Layer 6 of a small transformer language model trained on English Wikipedia (13 layers, counted from 0, width 64).
A neuron's activation on a vector x is GELU(weights . x + bias), where the dot is the dot product.

Input weights of the MLP neurons that the questions are about. A number n stands for (n - 500) times 0.0017.
n12 (bias -0.075): 520,390,609,313,487,399,616,288,700,451,500,389,514,539,426,612,640,445,427,390,412,568,509,553,490,791,744,660,420,404,574,393,496,506,329,574,556,490,493,344,622,444,420,123,618,348,533,616,438,548,374,613,389,481,434,578,483,795,429,531,619,498,453,582
n21 (bias -0.062): 368,462,617,470,607,777,550,444,729,566,730,416,554,421,692,646,579,635,519,333,525,623,61,565,528,440,628,378,445,522,446,429,535,612,501,464,594,526,375,361,431,543,687,450,667,657,524,446,590,485,588,406,457,384,449,584,487,319,598,328,648,416,421,467
n38 (bias -0.097): 226,280,392,450,314,604,606,282,561,331,482,237,533,615,438,601,424,361,735,535,803,564,561,515,248,614,330,559,592,497,642,329,410,639,510,556,329,262,577,415,482,386,384,639,419,387,594,803,418,409,457,763,484,306,520,579,459,573,521,509,625,704,336,477
n39 (bias -0.055): 499,595,502,390,513,737,418,358,586,495,694,601,564,474,469,514,646,465,360,618,488,708,139,614,602,337,495,491,338,527,345,342,437,582,445,485,397,430,443,470,751,459,633,505,489,627,708,552,589,667,566,420,285,486,453,642,674,485,400,275,563,378,218,411
n54 (bias -0.094): 324,229,562,662,392,647,851,393,519,663,418,687,425,764,452,224,468,495,822,490,657,559,558,399,654,716,581,620,279,205,445,400,419,400,273,683,506,516,467,508,229,475,593,300,599,366,473,502,445,597,689,476,482,400,541,521,284,694,503,390,506,581,552,525
n59 (bias -0.086): 346,403,689,586,438,478,710,319,490,691,401,403,538,779,302,418,613,552,673,630,531,596,608,607,394,670,680,570,510,351,442,493,297,486,367,411,194,378,559,536,613,142,345,306,415,580,550,506,476,527,441,468,343,473,615,575,296,538,281,438,640,538,330,654
n82 (bias -0.043): 440,527,472,330,458,583,412,488,635,451,388,689,295,538,553,401,399,456,745,430,629,588,401,451,706,302,552,493,452,379,551,422,540,541,212,370,826,635,662,593,386,678,418,513,566,457,502,454,588,517,514,716,297,398,336,464,472,692,584,300,540,682,388,435
n94 (bias -0.070): 596,300,610,429,607,539,618,302,588,735,549,435,641,354,431,389,593,463,494,503,526,657,574,418,467,754,666,636,315,109,318,340,356,431,310,492,538,364,536,572,587,607,432,240,487,580,654,429,409,665,580,523,453,564,657,505,608,624,213,389,489,479,449,492
n98 (bias -0.051): 326,352,770,634,340,471,521,611,576,500,529,371,309,553,526,311,728,389,410,719,561,440,443,488,407,397,548,496,586,349,534,383,393,681,487,670,577,489,395,589,548,452,691,561,394,443,444,628,175,687,799,590,412,403,506,514,249,440,372,615,449,587,434,581
n110 (bias -0.069): 156,321,511,481,245,527,555,521,519,586,327,550,903,514,458,397,533,452,578,236,436,716,433,540,624,479,471,378,324,438,572,445,344,543,433,451,364,610,470,473,553,339,391,594,736,497,682,709,481,472,444,610,451,574,321,504,477,543,498,658,520,575,350,470
n118 (bias -0.071): 513,242,453,423,603,737,588,227,662,342,511,664,469,547,650,441,677,591,467,377,530,664,291,531,405,623,634,243,304,389,385,461,501,526,449,634,632,454,512,232,312,440,751,343,473,629,593,475,436,514,540,507,573,247,410,467,499,347,495,426,557,512,383,508
n124 (bias -0.059): 393,676,617,441,450,234,551,678,496,517,445,636,698,642,543,435,560,420,444,672,665,356,517,739,654,611,506,412,370,404,552,576,583,523,333,575,534,634,468,523,602,374,478,414,448,275,581,422,489,672,270,451,170,398,493,663,310,570,330,345,432,401,410,614
n146 (bias -0.039): 486,477,593,375,664,609,562,490,504,515,297,669,587,380,558,273,693,652,557,363,412,535,378,440,696,484,693,356,484,468,453,519,372,471,434,766,775,448,357,362,244,468,613,360,435,568,613,481,391,513,546,471,503,537,404,502,487,402,572,457,369,458,447,563
n148 (bias -0.064): 569,445,797,519,479,260,698,559,453,720,425,291,258,609,403,494,515,467,402,602,484,426,517,532,520,587,469,523,587,459,543,355,435,494,484,260,410,631,318,487,457,433,766,584,553,580,557,730,600,297,380,641,554,412,622,363,388,424,313,272,368,490,625,583
n158 (bias -0.054): 607,298,619,474,331,613,458,447,547,533,430,428,360,532,499,466,699,584,681,364,726,516,586,706,381,377,641,495,406,591,457,448,505,432,570,512,760,612,513,449,403,361,626,480,560,487,473,599,274,507,558,406,438,373,536,507,666,648,485,217,372,490,507,602
n164 (bias -0.084): 411,380,668,561,443,355,559,296,630,482,497,402,551,624,533,488,719,466,581,396,471,372,295,382,475,679,647,567,830,390,551,482,526,482,306,460,527,628,675,554,465,346,660,315,609,324,575,602,498,702,274,521,301,548,818,494,283,470,271,180,724,518,438,441
n166 (bias -0.052): 436,475,490,419,529,514,422,397,554,521,507,633,339,760,524,311,542,542,622,660,596,458,538,520,575,377,402,448,422,499,464,305,464,516,289,481,677,634,466,571,533,569,451,569,726,465,497,676,559,483,662,647,145,337,539,482,505,712,424,424,666,683,322,527
n175 (bias -0.036): 514,621,597,460,373,468,646,734,407,511,332,604,648,547,625,525,618,487,581,604,639,380,422,698,682,331,473,526,617,556,295,431,571,455,449,552,445,404,531,563,449,495,733,496,308,522,620,444,522,593,470,437,453,296,382,370,205,578,605,494,175,505,501,727
n181 (bias -0.062): 495,294,727,610,341,383,401,380,672,623,284,325,727,487,506,420,496,580,501,339,392,521,337,710,603,587,652,410,581,363,364,435,405,559,356,518,493,660,474,584,472,438,297,263,617,536,485,633,517,798,420,581,482,553,539,596,454,661,208,337,565,503,523,762
n199 (bias -0.074): 285,566,657,542,168,409,529,607,806,580,274,753,219,528,400,480,477,377,396,666,566,454,416,549,708,684,750,719,587,433,427,415,277,307,206,561,403,574,675,547,538,527,660,514,557,672,570,532,392,580,382,534,250,385,589,380,438,670,365,189,300,583,513,439
n214 (bias -0.081): 149,547,507,568,409,389,681,595,616,727,229,651,705,515,468,538,569,521,541,511,502,518,238,525,611,490,554,495,428,489,522,546,370,482,256,558,562,559,368,438,328,580,445,470,495,602,640,493,559,663,506,612,495,445,397,372,288,667,357,369,595,580,370,751
n220 (bias -0.055): 390,701,824,523,368,471,734,591,332,634,509,407,343,747,483,587,529,360,364,634,664,505,533,361,615,408,480,337,530,624,504,482,416,744,562,460,422,482,590,393,623,587,604,439,530,495,533,662,413,585,449,639,617,444,671,58,342,373,486,481,254,463,453,475
n228 (bias -0.040): 406,329,577,423,376,545,427,501,502,520,537,772,390,623,518,565,582,670,573,606,630,529,483,598,438,369,444,398,629,289,421,531,508,487,419,534,658,620,186,318,457,646,440,576,384,526,428,734,444,541,659,508,473,386,369,478,334,656,529,448,677,632,455,772
n230 (bias -0.074): 459,463,619,560,593,607,546,477,438,694,660,300,396,571,475,440,567,547,697,718,637,508,682,361,357,408,357,536,549,401,552,352,455,507,439,558,643,599,397,466,443,464,532,619,382,630,494,508,274,426,490,523,357,453,503,529,258,449,614,504,503,341,426,732
n232 (bias -0.021): 489,407,496,479,563,618,593,549,583,533,582,674,434,522,640,570,460,505,709,607,697,448,465,439,689,632,521,529,586,261,458,404,400,636,443,607,601,640,586,272,302,486,530,423,354,621,443,430,446,425,520,498,423,33,256,518,386,483,557,243,390,554,591,511
n235 (bias -0.069): 354,613,611,465,255,429,513,492,661,543,470,405,360,519,562,577,680,707,724,368,502,454,313,379,842,459,440,458,404,658,535,507,585,629,491,461,468,398,693,397,590,516,739,522,430,561,596,472,512,451,372,516,562,445,584,367,447,476,287,322,227,440,448,655
n244 (bias -0.071): 550,485,607,605,562,518,503,56,698,467,464,384,710,375,503,590,587,333,746,192,715,771,457,555,464,606,640,296,332,252,626,348,511,560,371,437,408,562,418,462,481,352,354,289,558,536,611,548,451,791,452,643,558,423,372,431,424,726,291,172,497,588,447,487
n249 (bias -0.087): 344,329,766,148,365,400,474,100,732,408,631,559,501,814,577,227,550,569,419,422,744,514,575,709,419,499,520,441,617,344,290,457,772,811,519,488,285,529,583,276,539,382,424,687,583,316,564,737,458,366,651,469,327,491,274,603,631,707,631,350,560,560,476,247

Each question shows a token from some text and the vector x that enters the MLP there. A number n stands for (n - 500) times 0.013.

"cl": 355,563,385,399,405,548,470,472,508,491,592,539,479,479,519,559,534,445,465,544,528,605,366,507,472,517,424,493,506,479,504,436,438,419,575,508,421,604,528,637,439,584,525,452,422,551,263,427,575,542,525,303,682,610,526,599,544,534,530,570,536,464,531,592
Which neuron lights up most? n21

" can": 435,628,320,376,417,525,601,524,528,495,485,459,477,475,485,526,534,390,480,559,406,534,391,544,483,606,595,496,664,540,610,486,422,436,595,583,464,599,622,550,429,470,480,485,419,484,260,500,606,622,529,408,534,497,534,551,467,438,478,427,599,503,480,481
Which neuron lights up most? n164

" of": 578,496,364,389,531,541,499,481,585,425,453,490,402,483,525,492,546,479,516,557,425,563,488,494,485,663,386,443,485,559,583,395,472,402,599,575,532,587,472,483,495,521,505,443,524,458,120,546,536,472,564,479,594,535,525,547,546,521,498,547,540,540,538,522
Which neuron fires most, and how strongly? n12, at about 1.1

" and": 478,564,313,350,478,491,554,498,554,501,521,534,454,488,539,452,481,427,546,628,475,550,477,486,577,549,524,473,487,526,527,438,464,422,594,562,486,643,494,576,492,532,462,505,512,485,121,534,571,493,535,455,527,566,447,538,558,535,479,505,485,522,536,493
Which three neurons fire most, strongest first? n82, n166, n232

"imp": 515,585,404,440,419,576,470,431,496,490,549,521,498,516,529,503,553,463,478,534,503,527,544,517,527,573,368,511,544,564,590,452,489,393,605,588,433,629,488,560,503,506,519,441,439,524,290,327,503,620,490,244,741,468,530,537,499,612,439,545,475,426,486,502
Which neuron lights up most? n175

" For": 425,603,369,376,432,533,562,416,523,497,461,533,498,546,382,526,565,465,502,584,433,571,567,510,428,663,502,451,486,499,537,481,483,421,572,540,520,542,561,507,609,543,378,489,454,498,177,447,541,552,517,431,626,589,469,600,530,529,479,552,646,516,475,432
Which neuron fires most, and how strongly? n12, at about 2

"In": 499,589,346,370,492,498,482,426,555,453,461,485,513,511,449,478,541,516,496,675,486,592,600,548,470,683,526,531,503,467,546,424,483,362,542,539,526,596,587,443,615,511,398,408,431,528,229,475,514,487,534,431,728,489,435,625,565,473,436,544,530,520,508,445
Which neuron fires most, and how strongly? n12, at about 2.4

"ination": 547,502,437,425,498,574,461,508,510,459,556,495,439,511,486,502,606,539,522,542,438,540,523,524,582,488,435,475,550,627,596,476,462,402,619,555,420,626,433,467,475,495,581,474,503,464,153,481,450,510,568,292,625,499,420,558,582,520,537,501,477,437,515,577
Which neuron lights up most? n158

" ": 439,539,375,402,419,459,544,518,531,501,514,431,455,485,496,503,538,467,489,633,468,470,569,392,508,494,444,504,558,635,652,468,446,406,564,457,519,638,481,642,579,526,472,465,447,488,220,501,550,462,509,497,672,683,532,488,564,509,462,472,526,439,492,620
Which three neurons fire most, strongest first? n148, n230, n220

" un": 426,511,360,459,401,546,561,436,540,506,461,528,632,437,490,502,634,412,500,469,418,575,508,464,479,573,488,500,387,599,721,555,460,410,551,558,364,622,534,558,582,544,368,438,533,465,273,502,562,592,520,428,690,621,539,453,464,478,434,528,506,421,467,488
Which neuron lights up most? n110

" Council": 536,566,447,388,517,486,500,574,507,387,499,520,532,534,558,436,584,548,461,553,431,479,545,487,508,520,409,432,542,610,542,519,536,450,629,567,481,617,510,457,474,545,542,494,457,476,153,506,444,491,520,329,648,524,444,548,503,416,489,531,474,464,611,545
Which two neurons fire most, strongest first? n146, n228

"p": 488,560,412,394,468,493,450,493,545,495,564,598,453,608,427,503,539,439,517,580,564,531,479,533,503,600,420,479,507,560,590,560,481,385,589,551,368,644,496,592,528,504,481,417,449,492,275,439,588,560,526,254,615,600,489,512,494,493,504,602,542,386,386,523
Which neuron lights up most? n124

"au": 537,527,423,401,521,558,546,509,517,549,536,480,528,519,397,500,464,519,598,573,485,574,540,487,526,606,441,451,522,501,535,502,423,368,644,582,432,644,446,606,467,497,534,493,447,512,251,461,535,519,550,248,655,492,464,596,495,513,443,497,450,448,461,519
Which neuron lights up most? n54

"ence": 507,575,418,354,453,507,498,541,498,491,531,506,473,503,466,455,544,504,487,593,516,554,501,538,543,455,456,457,561,569,558,490,493,431,621,570,407,676,445,524,468,529,503,617,431,476,183,522,521,542,568,295,601,492,424,546,553,542,473,502,511,485,479,512
Which neuron lights up most? n228

" organ": 402,573,334,419,430,519,516,500,523,472,531,575,442,617,583,488,482,341,488,515,485,545,540,487,541,503,411,511,550,587,540,439,453,390,603,563,471,575,533,543,472,565,498,507,480,552,178,480,480,538,583,389,755,537,476,438,463,491,457,601,485,493,584,484
Which neuron fires most, and how strongly? n220, at about 1.1

" one": 451,564,448,350,404,458,557,493,522,479,443,464,561,515,496,452,517,498,451,602,454,595,565,527,504,475,507,466,536,619,452,517,474,466,625,556,494,628,579,594,517,569,475,471,480,488,152,539,512,504,498,399,589,552,595,514,511,460,443,515,465,477,540,498
Which neuron fires most, and how strongly? n220, at about 1.1

"==\n": 513,528,458,370,527,458,475,607,544,436,422,513,519,506,490,462,500,463,453,615,500,476,580,584,524,547,473,465,549,520,586,545,424,397,584,510,534,628,532,591,446,445,427,497,603,524,185,530,459,415,504,398,602,519,501,627,482,493,486,484,570,598,528,424
Which neuron lights up most? n124

"flu": 391,565,396,387,396,548,536,522,510,550,500,542,457,446,525,483,577,455,459,537,419,517,406,479,569,508,395,446,581,594,501,400,445,391,568,542,411,646,525,587,363,525,482,497,543,482,368,418,616,591,569,411,859,558,470,479,498,514,505,646,628,421,433,534
Which three neurons fire most, strongest first? n214, n110, n21

" cannot": 459,607,388,420,441,494,588,525,504,492,463,459,551,484,501,490,553,406,516,552,422,495,475,538,442,592,530,514,677,579,578,521,402,464,581,585,445,587,650,527,451,489,437,499,363,449,183,512,620,605,505,423,549,465,495,565,514,442,494,424,663,502,465,429
Which neuron lights up most? n164

" Later": 433,560,436,382,450,504,376,493,583,464,467,483,468,593,533,495,569,514,522,613,567,491,589,530,462,569,451,452,563,537,481,466,542,449,557,509,507,605,643,478,552,536,415,463,426,522,177,450,481,505,499,349,657,557,401,606,602,499,483,492,492,507,611,493
Which neuron lights up most? n249

" day": 486,537,443,413,454,519,513,528,486,501,552,481,457,493,439,502,558,473,579,549,468,544,600,484,483,548,474,475,551,504,566,497,425,434,685,612,436,536,547,548,531,552,551,554,398,518,143,533,434,487,551,421,669,492,544,541,542,444,439,497,395,418,470,489
Which neuron lights up most? n98

" he": 397,583,327,400,436,507,566,546,560,504,512,493,416,510,543,464,484,452,483,587,479,528,492,523,588,580,561,475,528,582,490,428,456,403,590,578,465,653,622,576,465,528,516,515,497,566,192,459,478,517,502,402,610,519,490,586,479,464,419,410,428,457,619,528
Which neuron lights up most? n199

"ately": 421,549,384,434,449,563,572,445,481,476,519,489,517,543,522,469,498,444,546,499,552,487,512,531,518,497,473,534,569,626,517,502,472,442,568,544,401,684,517,579,473,510,484,513,460,476,89,452,540,593,509,356,606,498,500,531,553,546,452,513,499,525,524,525
Which neuron lights up most? n54

" vir": 421,559,456,355,441,560,516,466,562,509,497,534,428,517,569,521,589,401,426,618,414,506,476,449,578,624,505,477,570,591,634,356,478,422,583,561,471,607,575,590,538,480,423,529,519,559,306,370,548,577,514,387,667,543,531,431,494,518,395,536,450,461,470,507
Which neuron lights up most? n199

" ver": 481,549,369,431,343,564,566,482,550,592,479,500,539,434,562,452,636,427,539,474,343,541,460,491,506,564,415,535,478,608,639,595,448,423,557,574,339,614,607,578,499,504,424,480,499,489,259,442,571,523,573,408,731,515,418,446,456,508,413,551,542,479,493,522
Which three neurons fire most, strongest first? n110, n214, n235

" possible": 453,536,472,396,416,555,522,459,520,550,519,492,516,509,497,487,560,433,492,553,462,521,526,551,430,481,428,443,587,587,525,518,508,484,615,552,377,625,524,603,518,515,479,549,483,452,112,549,547,551,532,346,640,521,500,514,528,466,425,515,546,520,549,442
Which two neurons fire most, strongest first? n249, n98

"8": 607,543,399,427,502,480,512,519,498,404,498,470,379,525,533,478,471,497,508,546,596,479,663,520,448,514,499,512,548,647,602,423,475,406,574,488,531,707,523,531,459,475,465,420,517,482,213,510,505,464,497,285,672,537,486,543,455,520,488,544,470,515,595,562
Which neuron lights up most? n158

".": 470,610,468,383,438,459,531,611,548,513,428,532,446,556,510,481,450,427,490,644,469,519,500,537,474,534,524,472,570,563,552,517,469,394,560,496,452,677,481,607,421,586,465,541,525,485,139,503,566,456,513,464,558,496,485,523,449,550,457,517,518,472,569,525
Which two neurons fire most, strongest first? n199, n148

"}": 505,560,556,424,594,507,561,555,529,462,509,542,479,497,394,441,492,474,490,579,452,470,510,493,511,506,548,493,567,632,616,568,464,424,633,510,473,682,469,557,476,481,490,517,441,516,190,513,565,441,516,243,574,513,484,529,559,483,490,529,459,454,429,529
Which neuron lights up most? n148

" cell": 479,541,371,416,383,557,451,521,449,422,523,565,523,491,526,520,516,358,419,524,528,497,461,502,584,438,400,486,614,542,617,446,431,391,630,558,485,572,463,623,499,470,516,563,489,533,234,466,610,550,590,345,673,519,527,393,510,588,481,635,490,496,543,533
Which neuron fires most, and how strongly? n175, at about 0.89

"\\": 413,493,427,382,479,507,544,511,534,518,430,559,528,470,364,475,637,526,508,556,459,545,568,519,539,573,528,408,458,605,623,604,430,434,630,552,409,607,549,599,556,423,481,522,490,511,295,486,657,458,508,359,678,518,480,540,488,469,409,552,519,386,411,499
Which three neurons fire most, strongest first? n59, n110, n235

"ening": 533,570,447,340,466,586,530,474,533,559,543,462,476,416,496,510,658,529,459,613,396,519,473,521,493,591,429,488,538,547,573,459,497,421,617,569,500,595,524,470,502,517,551,417,515,483,240,428,547,475,544,307,593,453,480,606,561,510,420,526,563,459,465,516
Which two neurons fire most, strongest first? n21, n39

" be": 370,579,309,401,464,532,548,495,548,458,502,518,570,483,474,487,492,379,511,554,597,604,448,524,386,513,486,477,546,505,537,502,423,442,599,586,452,632,564,626,426,534,540,479,433,502,189,571,566,560,518,410,585,580,539,518,513,413,428,476,480,491,516,558
Which neuron fires most, and how strongly? n38, at about 1

" person": 428,535,442,429,393,540,505,556,552,415,530,527,498,534,618,471,567,390,455,551,489,503,534,508,519,531,453,481,513,662,658,597,456,432,616,564,442,590,621,497,513,506,413,531,521,522,173,513,505,508,502,344,634,524,510,461,412,369,499,477,490,483,539,483
Which neuron lights up most? n220

" bl": 393,555,363,422,427,477,530,570,501,467,482,504,552,417,559,489,593,563,367,526,513,539,386,505,416,539,391,511,530,539,521,477,380,432,518,585,430,583,581,661,387,593,488,484,427,516,352,417,616,508,484,378,687,673,560,468,450,482,479,632,543,427,482,626
Which neuron lights up most? n214

" o": 415,544,428,382,473,517,539,498,562,655,510,543,504,465,470,482,559,498,467,513,459,561,539,507,538,613,550,516,516,436,558,482,459,406,558,580,371,601,587,683,519,573,385,538,464,513,243,414,530,552,446,366,633,578,498,565,475,495,362,505,445,417,528,459
Which neuron lights up most? n94

",": 519,590,337,372,499,398,483,551,529,497,569,452,464,503,565,488,494,494,523,555,493,570,510,548,496,524,466,391,505,532,571,449,503,439,574,561,489,708,497,581,491,486,381,559,560,475,155,496,487,482,478,497,587,507,503,566,502,452,464,553,443,547,541,525
Which neuron lights up most? n166

" diss": 443,604,360,422,471,524,492,433,563,394,499,538,507,452,466,508,633,459,400,501,509,569,494,513,487,667,435,508,502,481,615,324,445,430,533,573,310,630,530,487,539,580,498,400,480,506,315,402,580,626,511,426,795,573,535,508,563,467,438,554,545,462,481,501
Which neuron lights up most? n244

" respons": 373,629,377,448,400,527,548,526,519,503,513,554,422,544,551,477,600,462,402,506,403,500,523,508,578,386,439,507,509,603,536,447,434,450,568,556,298,608,426,485,373,572,513,586,471,511,271,396,551,601,609,445,788,554,386,502,548,464,492,608,562,469,528,484
Which neuron fires most, and how strongly? n214, at about 0.52